Layer 8 of a small transformer language model trained on English Wikipedia (14 layers, counted from 0, width 64). Numbers have three digits each and are written without spaces.
A neuron's activation on a vector x is SiLU(gate . x) times (in . x), where the dot is the dot product.

Input weights of the MLP neurons that the questions are about. A number n stands for (n - 500) times 0.0011.
n1 gate: 384504341515416612543621392573610623658382428487749541339622459509710429551722691424492533396532471695546709403564701309616474430531481377544364589314496412374646564499487440494510384449562530
n4 gate: 312531589728340578314557453355499362535433686533518647496492443678670500478649562715620502488588499558398551464679434421426514448539576577661453472702660431518500325597454278352529465413556584
n15 gate: 537485564461330456471485601319456535384663527498523385613549395701375476731450684566481469422515703488694434398279569381345518645550531344461583410431516474609539339490375612411476390526614412
n16 gate: 529510412641475641580536664243607536527524475553659392427707475455522465529733456638434627530566589470479389432424422549508549258264385443496560642558578449342355414473577410589295542434477323
n23 gate: 511373473350309571343571586400427415427445491565562396693488458441458467621662618661300307398353503604461332395553374568435418337695358558762616576612522576536486208591518436644568583492569391
n26 gate: 627387535450518471287585437527502403420420452384596614524492394421404581416452574701297552621709244358467429526408522518448772272489546450479638409463452517652525445531562430637475430479403527
n31 gate: 476456557408705585661367618666538541446423358453607705481594458512551503491582612605462601368598453469507405529691785543533406444646575564522573750457392451553487551490514472628425539547630362
n33 gate: 320556384622362561372483451468747453410468444513317408496523636394583462597521551304507601657514505631604528490465462508318541623532309487628273420366417488348386523542549498526748461473564458
n38 gate: 649582464463564571502391454575299763535598646565533461563337451383555602502623677500600460618439436528711461579434522572460383522413121467493416500507468642616421426530603391495560598674416377
n39 gate: 587383671625502533556493447545598410575641534347595423512663453423531448285375548394542644337498594539682704583678696437637494626546477573535478415332571625475753510432576409472674545284497402
n42 gate: 439640602573522574287536431538401286469392427439509402448367482488364336520668381463357486393534482309445522565621622642509609506400490422429388467364435640317525425533588332475689703553333353
n47 gate: 626333391512609636606470485405403504495505345604768445390504376572551434537358526391479217406585627424601348551628496543456474465609499513567452574237587542517620434451504693511413301322493460
n49 gate: 583518571434290362415600556375424454417447445380433375487703405506502401690477452551677525344601389643522236484541637680446725450647674679767511522631497417425530442552208655549576502538564465
n57 gate: 414538597311619747591435475684425340475420536441623527326352509466638508324493560429444444438626476521472410297590468377472461616618391370555518410517316378454398540600284483478579369567569469
n61 gate: 442410426269378401619378571478482426685452650559487430495722542458535348391568508547596565514403464481430659488542491565412445492516510550373472756418491501594540600581756223515461616610522408
n73 gate: 400647598559600639365514378597505468515475600419327540435702353654719463479528583519683527576556444635590489381445468592616683403577560495489391553417574628564514591575509337534607612202485463
n74 gate: 622506515517403553535541441562387548557490479481435280279502516395267606454634555517566315563273461511618519327613824718570638548665528545429197437388495394348410607441585510637562399628445397
n75 gate: 564565520589365428409506508560699426336271605374546440562511464401599469447490422413565636338499435786611442488630667470632704631377369483492480563359534637449527467599447542512650682710480437
n76 gate: 505427624436525591438496393281672564457203517485432531502423438597235817598482506544471419479390473624342389356396450258496510452586473441546297512269481384546553477532515454517618390456694423
n78 gate: 552581431600618407499451628448565594595519386335595491655549593444584518277669596516788475436739264576589423549364413542410614520462513513445390499337674445617466650391696405409474536567637427
n85 gate: 548343514425507657474466367396315479431616539535432446502513510558391510478462585404612704545597616547632735286443449603548461293660369503372363640497717393613598320369445570589542619420433479
n86 gate: 441467517374585508608554493442649473404477471440457615560444495469512397469631372555641664528651533588439479469424560493519254460553533678561504476603489801564522249378531495697701470446698480
n87 gate: 632363546268349344386539711531570668182779566411518480681604416211497422653469531605435550468397606518669410387489494471691742433522607513587396276446579537490486526427335438555469487312525341
n92 gate: 381539227543493414588501569282486459440404497694322440562503446329603441553514522635784516486768306607425497536452631572434535491481370637479693444593408339318316568330359436439345552477566530
n95 gate: 464323463543702534475588565407669622462450596478401522671710613539655598371443657369603570667644514392556416570515581629336431496424500538318511538718545527699353373478526370472559668439479516
n99 gate: 403359646397383571302323720448546351561571483271341513595533572183614769473462648481445485658643487438552365409566462472341377316457315408463428695505476430476030492460711645547573481330559475
n108 gate: 649595625695480544753520449471595400581658530522483466449573525334435619375518564391442428601557447475349700462781626679521483463427711398287423497478546547520437504586326506442594347351717539
n110 gate: 636614613428485466382321700473694555544444523590470472545588573511532696525612412522505291515703529515513497542533377346419471526513440333307711513388520365342371424396416280416515539527276375
n117 gate: 656388663469507400500498712432714541403510565518556604481619589443394498456657517564351698528353669449463534580696594455476392488356370372473508427577398482611400399624390302572314373379659477
n121 gate: 718292758624507680485486554498548371384592602465437455575626407333538621459301432405536490538552586369493683341485491454625607482682366624362591438423663312534579316479495435379706436384448279
n122 gate: 524302434557485618506436504456574529487547532513394482431503438536427510447583480287543642487348703560611324354368514545701495289507629527414498623518550431412369524529321311549610477610378563
n123 gate: 505494431617694651669290546552502580544352606507547294618430514452600516507579601388678428363589581561581497541481290438593349514412555550485380482239588517527460505380487546718466514421210553
n1 in: 501448450433663528552772489631292474453427606612466466568482568460516401391571658688521508531255436362631511526535781691605396489461583525533422390625412419217496697541634315501574564509455451
n4 in: 500594477486594374584566598632561357625357479443381515415365523364520416537605514624647608522374279576477708560556539711464511388397317593413437521609601480461517446644374599706383540432394478
n15 in: 530531405648337534619435615531628541516709571403481470512443493513458574813369305476539428438365577611460494571510336372401634511512368720381473594488477623466349595241358511397474458434439505
n16 in: 540518573497504544548573524562425571591685580529479686516482509613522504437666643486341697506431566569381585477369485700599325510640509376525315568861698336328350442418442605665496490586465453
n23 in: 621458497605634534570489442707679569524467597564189564439572565526639635586478586497332439320626504468328398407559309504649532507427684419358265548489656380307626651506598560476587455399502438
n26 in: 676579527363494525664554547566409408572369373644521516370285436582456543508394550584461393400490300564370473339598500593502637701461649500698506314455212523472468479498505435398402540630483578
n31 in: 482470543368417424610427493538247626597566478505459641492425506225587593297589478395498552554457482451350478590346601558731663478482459395325423655316434649565392668285457451567480348391445488
n33 in: 518460443571531518544618529622425589549454484523631541455502516538703599498436664597446609394486466426253512738553342614511473598351583414598722480543627591568440588307341491496430593498724585
n38 in: 514575491238558430403482381666250548373576417496584536428550583539512663483385581439647523334517700498575525214570424466651499499450530231454534609388522539572453350645472434524429652536560554
n39 in: 477583665360614489471605581382633456339442630628466427298604601524479644461309581739336453411562429427532717555637574655538455548479578597692439454433648790515588463500461494548592364365456426
n42 in: 475620503376627531409470351657555609536534649544509416598431537455616603515564288548529314490519414504418551401623467342674493515283290549661451426489529459328665550685548560484574387279547496
n47 in: 669652548460513487309502502268528385645509385466503519466585566595668396583710561477590468566596524343589560381293613526509532382555421589440603290639397620373340533501463477515527488443257538
n49 in: 542578436500612542373242343593607396545631459433592838475688297535394637484325441432519473548660237421513525416495292552620511442398464301420514470617539428452434473518521665615514599334407493
n57 in: 588460630425419535535642486531587725314539375393309480754661543348618476670581497526349624369385445330567547489592502430501563518427444721442423535518609545401519411420514444487407495516445569
n61 in: 626532419412505576662608424561574556542315581637369496406538570551490544547358710490497354593521646420765539499620619487567363706581556454459558549499483484578449486497446147564593601599546414
n73 in: 535683477514270464371473534523394610621412511440551439622397644655512670398647548620553366486584599274527413407505469436473570485377528498300408543544600500727404593424616545393460478786531402
n74 in: 449378348390455640561525548259504454573691503393443549516304518362354574473510428581449425552556686600515588488508518493631367557847359330487360538428530497513534782486814463428519671529549472
n75 in: 435446497550357443476404258620531606568485407504568489396364492476456368401539530659738723568291566497633566477256363388365547629430536552690472309504790389458364386510407489509469331543569456
n76 in: 568474659518565560370617706667368504693459563628426426521476351488438460433430561620476438493457546481557511588486395485508240661404560336633210447764721501423719454388605581495547561366501611
n78 in: 579526391452520523510414362486311641407645555547436287509485472473354525335640367557614538363461601472439346420568344236478365580523501518368210386544442402558562423431570508452189310425391642
n85 in: 532537318550354313503578477546588375366655586300743567691428594425583464535658310608487548585536633485560460357562480396389457651632504286550501497565564282508628416519570677686567374397412430
n86 in: 583457489473439425511601299324647523591400392540513531391680520426229536415491353548445482548608662424404518503579392504412435528724582588361339521650589480657662559614602386619636543393455488
n87 in: 529479576466632782573482542478478542504324442559399521554590584694585417637788394543719498408436248435424583561335357394589370603298471506376472655414409285500420447418663506548301459696433559
n92 in: 583526470538407404214350417446473337400523508550602342535423615580500502421488461393410562462408667295613576517529641391459336361512606356260526626577465325594652633679675345518503529636479487
n95 in: 470633650299709461387607600420504762570705527566489645438384425507402523397539437473448369624336656685507463583359437510317492517587715554514429359465383382582680537565363495529538365452396276
n99 in: 627319655636577620627472494496559659572511434566521550637501529429390428605439472550466150366633432475317429628531458589493401677535469409393433653562547549625381623541592615408303652627480520
n108 in: 674486405491508328466442561455768410652576380560540362375651514437511463460584509656432567514438632446497272555678634670510697536494674329562433408609440524484574605740433604327482382497528547
n110 in: 480603404301418538385547386474464619561481494680574428504587600524425407593743573613554565423440467617502434584459508557405589491560568482376740675541388648506515597522372476421652588437602712
n117 in: 540280637529624427481545637419522531542469304578644407535522594490529592462647474764317412638496497494353452612565550420406588488432409197494527529480309542391370462638577372575362573448428513
n121 in: 403527391524394580311502619640358536656593477387557540345638385321403652445598441485384628436559477473644433403380621374670637450440419461515704503537510712323412428321661537552506479696674487
n122 in: 309384536680382454514337346481562333330407435515527470412473548491590497458498502483497560418408550679621213489516571371612566446445519637636614523604432621648481593581654401511546581462438752
n123 in: 462462550514460539625537365416351435420502632382475334296488472535395493456668530546560425514327521647330691456664398452545319368430617396621600537360750590362440469662540630538398493519260532

Each question shows a token from some text and the vector x that enters the MLP there. A number n stands for (n - 500) times 0.0067.

"F": 522520618703513721725464422464674577423636506425438458342561388460475725424509426620415557453361549379573551344499356548560547582598674499688561507646337491420582848603573507505524505510521752
Which of these neurons fires most? n108

"2": 483385584635474342372338410552504708484302532519412558473629617541376595493558493358560572512562488490493515390595224529758307667355705518623580578415420684258677556434340559475473488508627489
Which of these neurons fires most? n123

" from": 518382493588475521771404480614400590427379516535434423438437515589418449410560515523532515530334462251538425541329303571486532662552589394556484553584102401474560455534469465530352585453478449
Which of these neurons fires most? n39

" H": 552452352655390533556486635579376763432431572413507665367534541377414538523676460402455613520416580473503558530321323484482400432497465579650639663551431381430586899584440479470437339627419492
Which two neurons fire most, strongest first? n16, n39

"O": 336434511498582333440594753592397512422509557471482506438336618489341750453536306374481492561586598540504525524365201517383496511440458441665702575645365570479568702462476690516645449462638490
Which of these neurons fires most? n61

"side": 632645519506604639687441617568472647475511626530312517496488380533447558612518633486507407503438460364305578549447200835535558658457419497479599586676281356589582500473299613491506593445509589
Which two neurons fire most, strongest first? n75, n122

"em": 506651576593346483440314443293659474232404357362625378462404493673344579569599226511628437335579592364566513646636518382420483632375403539405561447557529580215651564546474573536394548395449550
The most active neuron and its activation: n42, at about 1.4

" L": 516454586595541580522378692516314572340523610412213564418710528577499389611576468268443531516329537608521640553482362508511579545505520410621755562657433453406646695544435523443404514731484572
The most active neuron and its activation: n86, at about 0.37

" are": 389527566525299348538381467485388698444429638569617300297516542633664480454588632494548489486555500431672456521459192544550593446537299363332501667501290427551620640632440467432324601414549418
Which two neurons fire most, strongest first? n38, n73

"oard": 554626451477438587675370645417662487391569428379354581461427401585364620474478344502394323533426501185403647623662243688431409542562469329381580650544422613528487442393580602417344604539445506
Which of these neurons fires most? n99

" S": 535459520608390584536498506514396614360440419565319484392551511539460590437623444473500422407348547342631556282505410531675551592603520489524588558540330358391673933545659459659544497479417743
Which three neurons fire most, strongest first? n74, n122, n1

"au": 601594353535593424360360617578595312327467475583527602521379497509400583390534430568567483389494714466368583876369342449563570593390548507634671539665435548317564642507418422405401418685682606
Which of these neurons fires most? n92

" In": 448305590534590647673533414429336495420702458566342499591481551639428568248726510571566285430417481322480494360452394604654495626602630411443477583494290519438692623460379367544348533564479538
Which of these neurons fires most? n74

" F": 586422559575423433568435470403540675434575509477275595514627378380439682517460370471507567520251598485375690464557296622490601456509714497786624572661475553384510819539506479543415436635526681
Which two neurons fire most, strongest first? n108, n122

" rece": 740457419633646516587637615497399527334268434438518525407517566239600425410546307478503505675548490500625413575555244442423535625405382481385378510563477627563869572511665628510403512528515670
Which of these neurons fires most? n78

"N": 577546741614491557288489554464433467470444734339481702522432663558392638591363464509222577509528453559578699443561166553517539493363424646643622494629347491424566561627601527495340409478464543
Which of these neurons fires most? n26

" eng": 524632379513402638611521527642503485404555735359527492398435377359429480536480688474614426555293478614533654647519225451382540499473514483566283532604694592600689687538336514402355444450665605
Which two neurons fire most, strongest first? n4, n123

" after": 517266433512510430717449473388530468386440637604450377609585289469366545406470640584546491506485411387590465416370136423528535682462438550433499673551274452523635487447364571523300576494549493
Which two neurons fire most, strongest first? n15, n87

"3": 387317458690317362458460432389485655346460560548452536577609498524451499443616533374523430679599522533540614467517417500600385679505513464648674624568336597284760594430394692364516523371534495
Which of these neurons fires most? n26

" A": 369435594565520503603355554596381563272595699426422797376517443369518558526593477611362498466437528619604528482609317479477578474530614393738613539591491487312567766424427353522414420701635486
Which of these neurons fires most? n47

" B": 532522385565436555529354498548461665447455661519516424423429556417433505361706436333486615416362558554428554468331202435449499449654561486744747676602479459409453807427463491508506374554495631
Which three neurons fire most, strongest first? n122, n123, n39

"eb": 346731483531618675406395506638633524484455601301396537512433539493534513453527585495569737392276541370476625328395513460300508545625580404607634583593468415351524599299217559360358499716559424
The most active neuron and its activation: n57, at about 0.39

"g": 442536462539579469452334439640613513421235482358536654461331361532455769492519455457533677645515484471618512582402483500419466664373475410527662610680609645430515765647485601733596672520443459
The most active neuron and its activation: n75, at about 0.82

"ice": 471718452507406459338392368592502441419451656551499718547524353310532490303538495584533574471377582370467749562505309633448538465502484386585715597605397509432701376423357627486298387476499481
Which of these neurons fires most? n4

"0": 631520419659352471476425513609610572245621474579387582417525639425492559501488582386609537591354520557519619481447252526409506612401635525734707646491352661339568433398425653342376529511659406
The most active neuron and its activation: n33, at about 0.93

" mov": 604617270474624629490551539473548721344598591456411456329505333643243692389566298372549452592525588371555527531421250535213575448533320467325518586558503699443686606494476542573357463556479541
Which two neurons fire most, strongest first? n1, n95

" ele": 562438347369797413575538517359354430425367401565419677541488517511557492397621609534667330452547551448570659515572291424589446332440387472401501590524453630450850538255455455524377434500635693
Which two neurons fire most, strongest first? n78, n75

"os": 420504570367443482317539434589617656261528368506390469459596528661440604311473467510478345599448730413662504661462386621628444619391449402320610539598492466434800397539610582614327498391404366
Which of these neurons fires most? n95

" E": 386411541680559292562594624575276618398585572521456685561538544465383389489653422518516592552485676627576700636486267483559521475482717460585613597526517604465667818488612359504505439537527655
The most active neuron and its activation: n47, at about 0.3

"/": 303418333493381632609353449553328653486596419234499470585446621524383623464489590481423696604548360351681563580382193509527477505491571621594542563641397457404579588600565272447439434662591384
Which of these neurons fires most? n108

"ired": 471446586601404430705288485535539557463599504651564572531399485401384538566486568313426548451485571170543468580438155564362410579387547408523585467673352448377610359467462541479302483619410303
The most active neuron and its activation: n16, at about 0.39

"io": 288599342624579213426415584490415388416381528668717417408405493509505491371469502466527382501481623409661595734494275612529477601511569564591670446643299397502718412546360542519385407563522569
Which of these neurons fires most? n92

" reg": 552561350428384378441551532455490593284506653402508484339577355436501575445569506483481374542423518419596661393591151530174475466651596266313434640599526636340611496344326446561369512542570426
Which of these neurons fires most? n85

"ces": 440572457538483476516373721481405568328425570583708475434410497580328582448573473409506516525614498300566696660357213689501507604310612484485677590547341534517658514601489617677474457338524639
Which of these neurons fires most? n74

"1": 436281471650262467379595394456572646408339501497457566515528559626444504406631460351433546591444583401526565511638382593414365632436602466579687660480354580288732545523418693465524597582587449
The most active neuron and its activation: n33, at about 0.36

"in": 475509471473587436270492513457590541470532606542525534568514595317477683331789422507486535524564611452625474654364189633608600773481510470448734628620598504448637311403501502543400450632574381
Which of these neurons fires most? n110

" b": 624654342485415621581507369457468574340374583475357460464573459419573521426507527387650595440277470540470681466425347405297373453627567368787499594521496575338605827374500503524390541617615528
Which two neurons fire most, strongest first? n33, n1

"its": 608641477395487492556481604728355543539327667635571463236449522564407585522504587371469346541473499424539730693453139562616443603491533432552625587503463378543568559585475762553368430274525498
The most active neuron and its activation: n123, at about 1.1

" join": 619418381575371522801381470335557687547582460481525451371421609473483574360541499525503463459530600263532422452541135695457516584454353412452361633699371401614589581508508525494334519578599631
Which of these neurons fires most? n78

" se": 556534260424660381550652490617450594324344621615357763564474354551341692373504572474602465459322549424552560611501320447507505506484387583517392544590587414359785563494561446625418429528661730
The most active neuron and its activation: n76, at about 1.2